Layer 9 of a small transformer language model trained on English Wikipedia (13 layers, counted from 0, width 128).
A neuron adds its activation times its output weights to the MLP's output. To switch it off is to set its activation to zero at one token and run the rest of the model.

Output weights of the MLP neurons that the questions are about. A number n stands for (n - 500) times 0.00059.
n4: 637,389,455,522,427,513,763,366,579,401,531,577,570,439,462,675,448,619,340,650,604,561,635,565,682,458,694,602,292,221,751,594,756,624,462,432,306,712,765,495,662,471,403,693,482,800,495,531,742,413,547,361,586,86,599,301,558,394,783,623,647,622,850,305,679,378,710,400,549,635,603,345,791,657,267,749,389,652,514,431,396,584,315,600,284,449,597,328,540,321,478,523,525,582,244,513,593,522,754,674,592,622,400,500,500,348,432,523,779,495,479,576,509,621,357,343,587,479,441,823,534,626,643,724,252,478,727,665
n50: 383,634,394,378,306,458,583,622,575,457,645,581,478,578,405,500,319,180,378,681,664,464,426,443,347,386,462,697,541,604,491,415,416,181,281,445,469,470,635,549,504,468,504,467,354,467,466,371,414,418,512,271,634,358,753,556,500,500,675,316,352,538,650,337,512,566,698,434,533,837,690,694,547,347,217,644,382,420,363,743,300,454,544,459,236,772,254,439,733,595,585,586,469,564,383,583,802,333,420,369,550,760,422,307,667,478,500,586,270,534,512,590,673,696,610,548,504,516,380,814,348,317,647,367,568,671,574,533
n69: 298,509,353,564,500,204,184,388,591,415,374,613,417,383,517,495,383,684,637,607,528,369,675,444,618,417,482,606,673,149,700,500,712,381,830,339,538,316,473,738,449,727,408,399,623,729,572,281,320,373,326,384,539,432,570,412,540,420,482,483,408,617,179,401,551,582,473,638,333,650,436,177,428,689,603,639,409,478,437,683,590,522,449,630,838,593,500,421,821,326,479,373,268,342,538,439,532,425,420,297,269,630,470,614,262,623,627,614,298,491,348,519,288,483,426,294,608,521,857,529,450,366,267,631,487,607,440,798
n114: 504,310,566,649,750,273,353,542,424,525,476,637,449,524,538,553,277,299,425,200,500,366,462,266,641,561,656,469,739,452,270,390,885,523,625,484,522,401,389,500,418,389,557,572,577,599,728,657,437,513,516,603,476,553,349,226,574,272,363,508,555,632,480,615,368,428,398,532,403,488,178,412,301,627,576,608,443,443,641,375,88,343,267,452,425,504,513,368,491,500,469,395,473,504,519,633,449,516,455,321,300,554,456,344,527,661,321,755,544,442,531,203,617,528,379,260,702,595,317,416,419,704,484,436,438,339,500,512
n129: 603,524,339,577,537,352,529,605,658,342,532,529,668,418,383,180,449,726,461,378,462,500,642,551,514,602,423,703,487,230,566,434,515,481,347,451,330,435,291,699,581,679,671,797,619,437,520,738,492,422,631,578,570,697,552,565,379,405,580,500,587,488,321,395,404,516,387,359,627,591,728,356,426,300,588,673,418,564,263,334,768,567,304,648,512,332,709,404,305,382,419,735,601,459,527,722,496,320,632,453,453,284,434,213,436,556,451,373,504,625,374,564,492,582,467,907,613,481,684,604,508,458,340,670,723,453,392,426
n143: 528,443,331,559,650,600,566,467,533,438,518,325,616,720,655,555,580,578,448,485,768,564,440,563,402,403,431,623,504,437,621,280,288,637,508,493,276,572,518,496,640,512,617,472,390,730,369,765,299,690,558,531,611,598,500,300,716,554,465,273,567,424,450,365,633,521,550,476,475,530,641,397,358,222,429,619,654,583,591,613,529,390,474,357,614,612,419,653,573,563,469,603,460,442,524,532,541,639,368,479,380,398,597,558,389,534,500,438,514,717,561,569,462,590,645,419,605,383,598,562,731,513,580,704,377,490,924,472
n191: 552,500,500,508,743,500,409,308,549,419,543,611,450,472,300,605,304,679,426,331,788,470,203,340,432,406,322,439,587,647,327,543,396,496,398,350,568,289,420,619,412,368,448,389,452,488,541,464,325,278,550,840,220,583,470,736,613,683,428,348,695,683,731,371,377,606,464,570,401,455,454,364,664,646,505,472,344,355,680,546,337,520,759,430,711,756,613,311,395,756,252,554,537,676,577,373,650,480,476,390,642,529,555,515,447,607,393,549,340,391,550,573,527,445,629,371,426,248,418,365,519,485,676,425,268,550,341,429
n193: 302,599,600,436,481,408,469,445,507,320,409,519,666,540,559,577,511,442,572,512,702,586,554,424,549,628,664,673,625,369,511,532,617,592,787,638,268,227,381,551,482,100,328,394,588,543,511,416,590,428,617,356,589,645,479,447,511,525,225,521,198,545,489,518,500,421,582,309,507,577,422,473,228,446,401,467,193,548,670,489,594,288,431,471,359,521,364,515,588,442,657,238,507,575,627,606,527,393,504,554,496,290,637,451,545,449,632,481,533,649,592,310,596,306,487,534,266,646,349,464,307,626,349,372,410,643,573,431
n195: 324,757,658,465,732,653,604,254,439,435,417,780,551,749,371,465,555,309,539,538,513,509,395,500,267,329,484,508,855,529,608,484,573,546,479,280,406,508,375,756,535,593,692,189,428,465,697,448,610,554,713,649,742,341,306,531,508,730,336,492,504,696,295,437,496,370,415,512,576,378,582,459,628,374,547,627,356,451,471,632,712,440,508,449,521,734,303,365,491,318,570,421,357,549,326,508,609,460,540,311,468,443,473,392,740,509,504,438,416,847,539,504,636,677,591,571,457,629,702,500,343,523,398,604,512,609,403,547
n243: 496,347,765,547,392,303,568,479,261,433,379,697,537,646,504,668,637,535,309,625,658,533,500,568,430,417,491,639,467,458,423,335,643,610,556,433,775,96,369,481,521,639,517,396,723,762,625,396,364,388,601,722,339,567,467,750,314,513,579,308,423,531,548,585,664,577,681,564,413,388,492,509,478,404,454,685,386,257,522,500,411,326,514,603,532,972,533,395,520,422,458,766,168,679,395,400,719,294,438,341,517,620,496,559,226,519,783,320,596,362,395,750,374,513,694,445,611,393,262,790,346,620,705,552,447,542,463,359
n334: 625,403,610,359,529,589,517,515,443,500,548,335,441,913,282,141,595,796,437,594,696,633,644,752,327,409,434,659,280,797,338,336,675,492,470,525,474,410,425,367,535,686,633,780,492,619,653,548,414,666,484,650,524,549,226,558,520,592,564,681,454,668,444,594,512,393,528,366,327,385,652,600,512,609,481,448,518,675,517,527,644,452,610,381,567,461,522,695,403,778,449,646,659,702,585,881,534,431,553,476,548,570,524,430,600,586,500,384,762,488,492,252,473,575,635,538,508,485,694,395,531,615,220,620,467,520,521,405
n375: 352,616,312,436,313,604,556,617,691,264,557,542,487,549,371,545,638,660,480,373,565,372,587,637,304,399,282,417,297,500,483,588,389,420,588,521,650,277,572,513,428,659,397,352,500,808,348,422,291,534,699,484,311,809,492,543,517,311,471,457,199,681,500,415,710,622,408,350,331,418,472,330,835,526,645,557,572,325,436,380,483,582,586,289,676,761,730,539,312,626,600,274,787,428,639,442,513,380,629,678,410,411,338,512,441,402,368,594,434,332,440,620,568,423,238,444,520,570,381,819,346,363,419,377,445,588,543,711
n376: 243,596,531,708,793,373,796,516,529,438,552,594,744,358,372,774,427,448,551,741,445,412,385,509,422,657,69,399,682,323,617,648,454,572,682,696,556,389,664,481,706,745,718,600,714,659,267,369,427,338,226,543,560,437,435,483,660,675,386,437,655,571,517,509,517,500,156,599,561,600,504,419,698,431,699,604,676,535,644,699,496,478,422,569,636,358,481,482,570,625,500,410,331,473,702,343,413,649,619,264,379,750,427,550,417,664,401,766,653,531,706,439,639,714,385,140,534,356,707,381,604,350,427,431,299,551,477,406
n392: 587,482,389,453,320,355,450,661,339,558,630,392,740,758,401,457,547,535,406,667,940,765,660,663,465,372,798,521,820,500,559,419,340,496,481,518,416,366,500,644,205,303,430,535,832,556,540,618,457,396,318,821,687,413,374,346,558,613,688,404,423,496,329,269,542,354,341,642,509,454,504,536,612,454,612,504,571,712,446,428,478,287,550,195,586,379,233,546,819,556,632,667,360,478,689,600,527,500,403,324,613,460,402,374,753,430,442,798,504,722,462,325,348,342,369,591,775,661,451,529,688,620,646,604,576,372,692,320
n448: 443,596,488,753,583,458,373,587,651,399,508,374,552,289,547,576,462,279,466,472,596,622,500,493,445,525,434,382,613,477,366,374,430,478,627,625,569,554,805,675,688,441,458,394,309,353,426,367,257,587,426,410,615,492,649,449,589,602,519,613,603,629,565,392,478,402,323,455,431,467,856,243,453,548,554,542,537,372,260,248,512,405,336,560,623,851,533,239,404,647,619,401,367,457,500,591,684,366,673,455,580,766,534,559,540,566,394,622,592,271,511,591,688,594,427,536,215,529,260,517,635,674,526,530,574,485,484,635
n490: 543,380,552,329,332,358,634,375,516,286,686,729,423,622,642,486,593,423,575,686,365,395,352,773,527,366,604,566,561,510,332,384,574,239,757,557,454,687,623,441,488,373,432,619,564,854,285,197,646,690,388,714,550,561,799,598,539,745,667,549,687,465,474,492,665,420,517,420,376,557,483,460,298,303,520,690,505,223,241,579,544,726,711,534,522,537,710,536,441,407,388,301,391,641,603,376,424,371,405,487,424,531,483,364,459,569,364,226,213,430,661,482,504,647,721,371,399,540,641,724,242,695,383,317,548,437,289,517

Each question names a token from some text and the token that comes next. It shows the activations a of the neurons there, in the order above. A number n stands for (n - 500) times 0.056.

Then comes g, the gradient of the next token's log-probability with respect to the MLP's output, scaled to length 1. A neuron's effect is roughly proportional to its activation times (output weights . g). A number n stands for (n - 500) times 0.00073.

"kins", then "."
a: 500,500,500,500,504,501,500,544,500,500,511,500,500,500,500,500
g: 381,579,585,413,431,480,583,670,227,424,319,450,327,721,462,633,601,472,467,578,328,272,503,687,397,489,506,585,663,608,266,491,654,397,705,461,489,591,729,528,463,419,302,383,312,410,231,357,362,440,586,522,468,376,410,377,297,523,359,518,477,560,397,491,451,391,382,448,466,595,367,622,480,498,579,575,624,374,462,565,536,653,384,323,503,358,521,440,500,401,429,417,536,581,392,489,562,597,487,383,461,576,402,484,574,618,532,531,598,529,282,573,765,364,658,665,546,446,555,674,238,503,244,254,393,269,668,564
Which neuron, switched off, lowers the next token's probability most? n193

" ", then "3"
a: 500,519,500,500,500,500,500,500,500,500,500,500,500,500,500,500
g: 514,429,518,484,555,472,481,423,716,550,474,458,436,726,498,493,388,491,360,486,561,453,407,274,457,455,526,479,709,594,699,670,661,432,502,511,456,568,571,537,450,494,321,400,342,676,685,411,495,634,364,592,361,536,624,535,662,357,554,463,314,581,707,567,605,316,582,493,451,530,465,491,563,729,522,684,424,484,501,673,527,349,406,332,48,639,442,428,515,447,225,531,622,576,437,577,801,483,298,335,338,632,348,446,412,383,669,401,460,418,423,406,695,468,503,457,755,318,357,452,499,633,624,567,498,572,572,622
Which neuron, switched off, lowers the next token's probability most? n50

" took", then " over"
a: 500,500,559,500,500,500,500,500,500,500,502,500,629,500,531,500
g: 593,559,523,482,445,676,415,669,484,649,403,786,365,297,338,573,404,565,537,388,357,496,545,421,283,439,488,467,529,515,538,553,507,516,658,602,440,512,364,621,496,590,616,541,557,604,524,451,709,364,436,507,603,534,447,632,536,281,486,459,546,474,701,394,785,718,350,535,583,501,483,427,583,573,586,651,544,497,438,631,522,324,429,745,490,431,576,453,633,344,517,653,756,327,444,210,450,715,512,483,460,370,572,310,562,548,495,427,570,411,585,380,175,347,621,420,524,551,418,317,467,382,280,572,712,184,562,433
Which neuron, switched off, lowers the next token's probability most? n376

",", then " Johann"
a: 500,500,500,500,501,500,500,505,500,506,500,520,500,500,514,501
g: 712,353,576,565,416,527,585,401,412,612,627,563,403,565,657,501,298,439,565,280,386,464,558,528,570,238,404,527,545,456,517,597,447,355,551,515,383,615,536,401,533,550,612,406,563,537,318,746,596,521,644,495,476,419,585,460,495,548,498,674,553,513,520,711,520,508,525,543,418,635,692,567,698,344,576,547,246,395,558,551,242,439,709,345,655,501,520,417,213,315,608,357,713,560,445,500,591,734,760,468,524,268,661,558,488,510,313,340,734,484,586,559,478,376,527,458,594,416,619,303,334,407,184,470,445,520,497,418
Which neuron, switched off, raises the next token's probability most? n448

"ing the", then " collection"
a: 500,500,500,500,500,500,560,500,500,500,500,500,500,500,500,500
g: 474,477,705,559,692,520,347,339,493,549,547,483,416,850,495,367,675,511,463,397,557,353,469,366,477,178,433,619,459,571,527,624,615,691,582,650,575,571,483,393,614,455,518,397,493,586,493,493,444,331,292,649,355,568,172,627,674,514,505,427,582,430,440,539,619,693,540,606,549,755,636,285,537,514,485,407,513,661,345,348,465,445,464,602,532,286,438,522,330,465,296,500,723,486,562,491,412,292,492,619,451,601,463,606,648,609,513,666,392,569,520,507,571,557,539,551,843,541,463,409,555,446,457,775,335,381,495,372
Which neuron, switched off, lowers the next token's probability most? n191

" the", then "atre"
a: 500,500,500,500,500,500,533,506,500,500,500,500,500,500,500,500
g: 435,528,713,414,472,449,513,536,678,630,710,397,585,506,736,498,650,374,441,516,240,683,333,566,625,433,368,487,412,597,503,424,715,470,641,530,559,426,537,702,763,614,497,341,531,444,527,634,763,574,495,230,581,614,344,595,497,474,482,399,587,397,436,367,637,163,392,307,515,346,516,465,477,655,618,514,471,294,532,531,532,668,513,574,463,535,143,560,568,406,640,452,381,427,457,566,533,563,555,443,554,244,470,428,596,551,519,473,482,589,604,311,629,580,658,605,357,539,803,510,619,443,578,548,648,386,460,526
Which neuron, switched off, raises the next token's probability most? n191

" provided", then " with a"
a: 500,500,521,500,500,500,500,500,500,500,502,500,519,500,539,500
g: 529,487,610,476,191,636,532,475,524,502,493,477,610,229,705,652,401,725,560,390,602,621,646,349,572,540,479,664,550,445,534,519,574,319,468,642,356,467,464,618,675,605,498,626,433,422,325,460,581,458,502,788,520,331,758,491,737,711,618,315,356,689,504,552,408,538,445,425,502,525,495,710,646,478,419,457,494,518,444,576,401,630,665,429,411,408,580,609,436,434,415,361,594,218,653,396,467,305,359,571,444,307,604,445,482,524,279,465,416,556,310,510,425,501,645,609,543,448,401,630,502,552,692,778,416,576,632,676
Which neuron, switched off, raises the next token's probability most? n448

" Guy", then " N"
a: 500,500,500,500,500,500,500,531,500,500,500,500,500,500,500,500
g: 621,407,604,660,438,351,537,544,610,398,397,489,519,563,602,264,643,430,448,303,409,442,599,563,495,598,521,481,698,361,632,460,521,632,338,357,422,494,580,334,329,599,642,586,414,256,535,550,668,405,696,580,737,383,333,402,543,549,631,437,499,562,324,269,243,411,508,433,285,510,465,517,339,417,473,438,375,497,538,581,497,487,553,529,471,593,645,350,598,536,502,485,697,735,791,697,542,354,419,554,267,348,654,596,389,397,429,239,630,673,716,335,570,405,510,473,554,613,359,398,498,589,490,474,511,680,350,512
Which neuron, switched off, lowers the next token's probability most? n193

" in D", then "erry"
a: 503,500,500,500,500,500,500,500,507,500,500,500,500,500,500,500
g: 579,515,488,642,462,403,620,462,508,624,346,504,301,617,431,504,351,224,543,612,539,339,575,500,341,491,556,595,459,576,398,235,352,523,362,599,691,528,401,576,353,514,488,369,406,280,390,528,380,491,617,417,411,581,539,383,632,325,420,402,603,594,506,743,578,649,789,597,503,298,482,562,689,537,466,754,448,473,612,598,423,514,428,636,486,455,281,391,557,224,509,437,543,443,209,346,570,736,501,473,279,314,339,513,663,670,525,432,565,477,525,342,399,420,587,546,600,700,618,343,421,518,445,511,304,647,445,469
Which neuron, switched off, lowers the next token's probability most? n195

" to", then " join"
a: 500,500,503,500,500,500,500,500,507,567,508,500,500,500,500,514
g: 543,571,642,326,480,491,549,177,527,620,462,625,643,474,392,619,508,605,322,484,487,458,235,439,552,529,737,313,495,622,340,371,416,423,547,575,374,543,477,344,325,509,292,544,469,706,699,360,491,483,544,230,298,706,527,510,542,531,220,588,421,567,485,560,389,348,528,390,481,473,330,581,614,375,495,627,560,578,419,524,626,662,352,503,400,427,578,676,630,522,608,566,374,483,491,297,418,441,546,571,591,564,746,524,475,353,646,476,380,636,467,524,713,510,576,617,293,237,302,663,753,515,650,437,505,485,501,511
Which neuron, switched off, lowers the next token's probability most? n243

" was appointed", then " director"
a: 505,500,508,500,500,500,503,502,500,500,500,500,500,500,553,500
g: 439,387,531,618,593,269,371,484,447,527,666,376,473,564,697,540,499,259,539,566,462,593,503,339,692,272,498,482,389,516,260,152,407,522,471,497,583,492,729,363,525,450,431,361,327,214,504,557,471,572,534,536,482,513,775,458,342,574,282,301,421,426,350,307,478,676,441,424,636,574,809,396,641,470,457,379,479,555,541,489,561,610,546,537,535,418,520,266,402,683,219,655,616,700,586,440,385,525,687,591,558,431,444,545,524,594,445,470,497,645,546,598,431,345,439,619,369,551,267,534,488,490,570,401,584,630,566,533
Which neuron, switched off, lowers the next token's probability most? n448

" f", then "ab"
a: 500,500,500,500,500,500,500,500,691,502,507,500,500,500,500,500
g: 404,577,471,539,433,367,490,516,581,531,609,556,267,470,564,629,483,644,466,633,546,468,348,616,245,580,602,547,370,463,593,718,443,530,437,780,240,569,692,698,598,506,365,477,718,514,464,407,724,494,381,408,679,546,588,477,485,578,418,450,403,555,360,496,509,417,331,350,352,447,654,459,429,402,499,418,512,507,552,474,148,410,455,391,579,812,359,554,489,677,503,492,416,672,549,374,620,528,553,427,602,513,537,516,366,75,601,568,446,740,425,493,578,466,420,540,474,790,389,606,398,599,327,624,456,450,613,560
Which neuron, switched off, lowers the next token's probability most? n195

",", then " from "
a: 500,500,500,500,500,500,500,500,500,500,500,522,500,500,505,500
g: 432,632,494,574,458,417,527,539,441,226,668,447,558,423,566,510,273,545,618,573,496,583,455,758,329,332,360,466,550,542,656,716,618,607,491,491,498,545,325,793,471,446,416,613,421,613,458,469,372,379,257,580,720,411,348,321,393,597,618,460,485,388,347,446,488,658,644,506,559,568,619,484,641,564,533,634,452,383,512,693,393,474,533,374,733,578,421,411,384,612,690,412,363,502,437,532,788,647,555,660,510,377,461,539,405,577,366,737,463,503,198,637,692,507,516,466,375,580,550,393,481,168,413,516,470,497,329,568
Which neuron, switched off, lowers the next token's probability most? n375

"3", then "-in"
a: 500,500,500,500,500,500,500,500,512,500,500,500,500,555,500,500
g: 418,700,588,440,626,511,532,582,679,570,581,445,678,749,403,427,441,510,645,564,647,597,430,452,473,748,543,728,568,426,568,422,538,767,556,435,335,322,430,748,197,460,489,485,733,590,370,737,534,534,457,530,479,524,643,504,699,476,394,599,488,533,757,652,573,429,406,617,444,416,502,621,258,434,336,384,646,426,411,749,437,415,458,438,421,503,444,479,488,407,563,378,551,252,512,417,705,510,433,663,378,386,409,645,448,506,605,374,545,703,516,450,577,325,399,367,535,381,405,373,699,408,685,541,609,419,350,557
Which neuron, switched off, lowers the next token's probability most? n392

" in the", then " L"
a: 500,500,500,500,500,500,528,500,500,500,500,500,500,500,500,500
g: 476,470,608,690,478,344,312,558,532,607,443,578,556,356,430,353,493,472,542,340,512,499,563,460,538,459,502,518,723,524,383,466,429,576,603,554,482,533,373,231,471,392,524,559,486,377,432,643,411,323,727,421,560,404,558,361,494,345,578,430,438,341,549,573,544,378,488,658,615,530,539,646,480,397,520,384,626,483,568,630,420,450,502,361,679,454,318,308,488,629,495,325,698,798,546,651,524,263,457,515,531,485,470,414,364,801,658,127,514,511,766,699,520,463,578,328,626,279,329,528,249,482,383,559,456,500,252,401
Which neuron, switched off, lowers the next token's probability most? n191

".", then " The"
a: 500,500,500,500,500,546,502,500,500,500,500,500,500,500,500,500
g: 439,293,302,634,578,271,517,445,781,639,591,400,391,459,305,528,270,633,481,507,505,407,561,377,633,533,626,392,593,445,422,442,516,423,338,695,623,470,579,462,561,388,389,518,346,487,472,498,494,629,451,579,378,542,595,251,405,558,477,444,493,535,524,372,701,400,278,675,536,658,429,456,490,314,423,824,685,454,401,344,648,593,418,632,532,668,489,674,478,651,389,433,417,454,558,487,542,369,554,655,435,381,372,560,61,530,400,325,559,478,311,418,367,563,592,574,437,682,605,674,534,505,506,576,553,354,427,356
Which neuron, switched off, lowers the next token's probability most? n143

" became", then " B"
a: 500,500,501,500,500,500,501,500,500,500,500,500,535,500,558,500
g: 606,314,660,748,702,341,411,623,364,404,399,456,557,630,447,427,468,325,690,446,377,459,564,421,515,565,537,214,571,498,469,557,490,398,380,474,509,644,560,520,499,367,369,558,467,445,559,444,291,680,315,467,425,446,612,401,527,394,505,515,459,333,692,689,484,572,370,519,355,452,756,656,641,349,537,546,538,582,582,370,491,407,525,639,445,422,259,397,467,661,442,433,557,734,380,841,625,353,575,311,454,444,676,578,415,534,581,139,516,539,729,323,448,362,579,418,554,455,529,432,345,610,391,410,382,361,536,564
Which neuron, switched off, lowers the next token's probability most? n448

" com", then "ing to"
a: 500,500,522,500,500,500,500,500,500,500,500,500,500,500,500,500
g: 526,665,632,405,526,350,702,429,444,583,597,673,302,383,503,669,302,430,557,267,476,499,569,374,734,633,285,407,493,373,444,348,370,560,586,515,426,455,271,497,340,514,403,477,654,532,390,436,492,427,460,326,562,551,406,487,660,424,422,733,693,606,494,467,516,440,568,406,452,552,417,603,383,485,577,353,465,421,376,606,446,460,741,358,405,283,406,601,635,455,520,573,645,727,328,402,516,597,487,469,609,727,675,645,541,677,468,397,576,545,595,586,791,561,361,617,186,662,401,308,519,653,418,594,548,377,584,411
Which neuron, switched off, raises the next token's probability most? n69

" engineering", then " at the"
a: 500,500,500,500,500,500,500,510,505,501,519,500,500,500,500,500
g: 621,209,508,481,425,535,435,543,612,378,416,533,503,426,839,443,513,481,592,550,511,505,200,228,519,523,673,340,530,409,160,549,397,345,605,676,379,418,329,404,469,511,650,392,414,277,482,580,644,555,536,620,756,676,583,543,718,545,641,461,423,335,598,507,654,358,629,455,388,511,628,491,499,494,501,577,529,508,542,529,561,396,601,707,471,518,522,362,405,480,607,176,337,465,488,361,430,586,291,668,446,507,407,771,491,689,561,552,577,486,548,562,310,339,404,505,567,504,409,507,602,425,338,613,369,519,573,444
Which neuron, switched off, raises the next token's probability most? n334

"006", then " the"
a: 500,500,500,500,500,500,500,500,500,500,500,500,500,500,525,500
g: 490,494,332,719,795,330,569,452,810,295,525,521,686,559,434,527,453,472,509,728,391,480,421,723,601,368,769,484,522,530,488,538,612,561,580,473,497,630,605,304,519,584,504,400,317,455,347,588,461,480,337,338,578,691,298,504,329,573,652,403,553,445,367,599,639,333,552,506,492,401,627,351,390,269,336,516,490,542,555,424,262,434,296,538,491,721,582,540,713,686,428,460,493,279,618,429,579,498,461,709,590,609,642,428,333,567,460,579,614,488,699,471,484,604,439,557,599,581,732,507,614,587,439,319,512,554,495,505
Which neuron, switched off, lowers the next token's probability most? n448

" New Zealand", then " Architecture"
a: 500,509,500,500,500,500,500,500,500,500,515,500,500,500,500,500
g: 536,405,416,422,579,460,272,413,541,497,644,269,419,451,738,362,634,747,626,303,453,504,779,555,647,561,429,727,510,683,485,393,525,579,404,508,410,678,459,428,567,501,326,416,448,384,251,584,472,445,621,417,481,477,330,727,494,683,707,389,448,560,531,327,718,425,450,330,372,668,636,492,617,521,530,472,552,677,605,471,370,519,716,515,569,584,514,566,412,510,516,372,799,337,502,416,512,734,450,639,488,756,323,382,574,732,490,558,448,426,527,675,437,549,473,408,530,496,376,441,474,302,523,685,361,489,542,480
Which neuron, switched off, lowers the next token's probability most? n334

"s to", then " def"
a: 500,500,500,500,500,500,500,500,503,501,500,500,500,500,500,535
g: 603,335,674,515,171,566,573,517,361,454,454,498,450,351,388,526,560,470,623,409,517,593,455,621,383,558,399,513,419,523,304,417,583,666,600,440,516,498,507,378,287,495,680,626,487,656,582,418,666,663,417,501,362,628,339,389,442,327,384,704,488,362,749,515,317,490,481,571,586,776,129,484,632,631,585,639,457,536,714,378,566,509,310,588,374,385,499,447,688,408,557,497,273,463,593,538,690,655,446,532,410,517,838,510,449,593,662,470,365,565,678,468,493,466,428,500,605,459,524,502,582,339,584,525,592,560,618,734
Which neuron, switched off, raises the next token's probability most? n490

"1", then " Tr"
a: 500,522,500,500,500,506,500,500,500,500,500,500,500,500,500,500
g: 559,430,366,579,451,537,337,897,396,569,652,461,763,321,363,555,450,400,545,583,505,344,750,409,350,483,578,468,159,505,566,606,360,516,440,403,581,584,521,444,647,536,426,400,367,623,638,527,434,405,488,399,760,526,498,347,759,343,576,370,524,500,643,440,446,611,617,411,465,496,399,429,644,445,318,522,445,586,712,659,380,542,412,541,535,525,192,462,486,600,460,394,451,779,368,271,440,446,489,452,576,545,367,402,640,347,540,340,310,373,629,681,603,517,476,443,406,472,618,493,655,473,642,614,416,479,529,597
Which neuron, switched off, lowers the next token's probability most? n50

"\n\n", then "After"
a: 502,500,500,500,500,505,508,500,500,500,500,528,500,500,500,500
g: 493,492,359,486,327,446,665,426,744,466,546,506,453,320,621,564,332,419,386,474,404,427,388,646,627,321,565,285,367,559,256,624,445,482,539,474,312,682,436,503,467,586,414,410,560,416,488,710,737,229,413,479,455,507,572,390,431,383,405,667,530,837,604,446,355,235,385,251,436,510,715,490,484,493,548,300,434,498,547,367,511,312,432,524,445,252,517,561,479,554,623,528,398,399,461,408,362,740,542,479,550,534,731,521,474,725,466,762,435,626,444,355,662,351,528,662,469,430,472,366,523,418,590,350,484,474,467,543
Which neuron, switched off, raises the next token's probability most? n375

"craft", then " (H"
a: 500,553,500,500,500,501,500,500,500,500,522,500,500,500,500,500
g: 474,570,587,440,324,696,612,521,236,714,571,635,661,492,592,587,484,660,505,393,673,403,703,446,517,877,496,448,569,529,515,758,474,396,626,371,658,520,352,522,440,509,775,287,443,743,550,476,460,596,538,538,673,553,533,590,521,520,526,412,379,308,520,670,588,670,554,545,450,456,605,438,465,507,431,432,700,429,535,773,389,232,399,243,564,281,524,595,502,371,420,522,429,685,345,512,546,280,487,480,293,545,448,371,463,513,515,438,516,549,465,520,720,629,586,390,528,498,539,533,337,466,381,344,634,637,589,575
Which neuron, switched off, lowers the next token's probability most? n50

"iment", then " had a"
a: 500,500,500,500,500,504,500,500,539,500,501,500,500,500,500,500
g: 465,560,375,474,634,526,707,462,387,566,562,186,586,315,551,530,596,646,613,601,538,430,628,567,497,569,448,558,379,417,703,697,621,424,510,418,419,297,420,572,533,595,323,420,601,499,442,490,544,588,371,416,621,539,741,292,603,654,522,661,478,501,393,472,656,281,260,656,718,641,277,418,398,464,564,513,353,641,364,686,513,466,381,334,331,470,400,601,501,639,640,523,576,516,362,357,476,447,511,433,406,245,688,437,473,521,333,705,509,487,379,420,560,521,485,526,345,537,504,715,430,448,603,796,582,734,360,637
Which neuron, switched off, lowers the next token's probability most? n195

"A", then "A"
a: 500,540,500,500,500,500,500,500,500,500,500,500,500,500,500,500
g: 683,554,635,432,643,470,423,654,548,549,549,313,585,391,438,610,566,357,545,529,380,566,533,556,424,713,367,426,594,536,630,536,560,501,264,567,681,457,546,603,403,591,380,494,571,520,543,460,641,399,600,446,368,514,804,377,354,600,622,565,383,580,668,561,738,175,255,330,624,386,601,452,357,368,551,764,675,626,489,669,450,273,644,376,598,629,530,382,418,406,686,611,447,285,308,559,490,462,619,404,533,455,314,577,515,412,506,310,431,722,551,477,455,640,548,450,414,364,306,656,504,644,674,501,531,439,519,616
Which neuron, switched off, lowers the next token's probability most? n50

"17", then "6"
a: 500,500,500,637,500,500,500,500,502,500,500,500,500,500,500,500
g: 478,405,487,536,596,467,655,536,403,548,563,391,384,317,684,528,459,423,602,531,420,466,658,569,773,658,442,564,440,635,692,591,515,376,633,356,492,572,481,560,629,495,637,506,317,616,466,682,413,738,791,702,468,466,620,219,700,555,499,370,541,467,552,484,597,482,573,688,361,485,707,446,521,493,484,347,631,541,653,377,610,685,737,647,246,545,581,469,309,529,443,407,185,555,592,581,573,601,297,393,380,804,482,470,527,551,475,618,281,451,458,464,446,281,510,450,404,417,504,434,399,474,555,561,548,493,321,346
Which neuron, switched off, lowers the next token's probability most? n114

" and", then " In"
a: 655,500,500,500,500,500,509,500,500,500,500,500,500,500,500,500
g: 523,546,519,447,578,416,469,793,647,454,720,544,639,679,496,293,463,535,511,650,508,446,535,441,82,607,522,307,561,357,512,488,544,732,661,482,517,516,502,670,329,544,513,569,773,494,534,621,742,376,672,568,462,356,390,417,401,508,634,454,539,716,421,377,514,658,532,552,685,456,380,534,344,552,451,446,719,332,460,652,400,575,435,344,441,554,484,278,525,533,498,719,600,398,598,469,406,295,638,703,342,387,545,461,645,347,419,406,531,611,613,589,269,410,395,535,359,499,551,638,550,639,387,648,446,450,548,623
Which neuron, switched off, lowers the next token's probability most? n4

"/", then "25"
a: 500,523,500,500,548,504,500,500,500,500,500,500,500,500,500,500
g: 559,676,297,473,446,526,458,508,408,330,491,564,645,487,739,384,447,456,528,651,563,560,681,485,480,482,456,638,493,621,339,567,550,424,416,589,550,426,575,574,684,375,635,210,557,342,506,582,339,474,711,438,435,381,374,727,478,599,593,447,557,593,550,371,545,586,613,489,592,371,690,512,491,371,705,622,517,468,606,396,760,575,551,459,666,562,533,651,500,691,537,533,298,614,717,308,351,523,339,397,446,467,557,437,537,715,333,548,549,520,702,549,413,405,521,660,365,507,782,568,295,583,403,189,585,711,339,356
Which neuron, switched off, lowers the next token's probability most? n129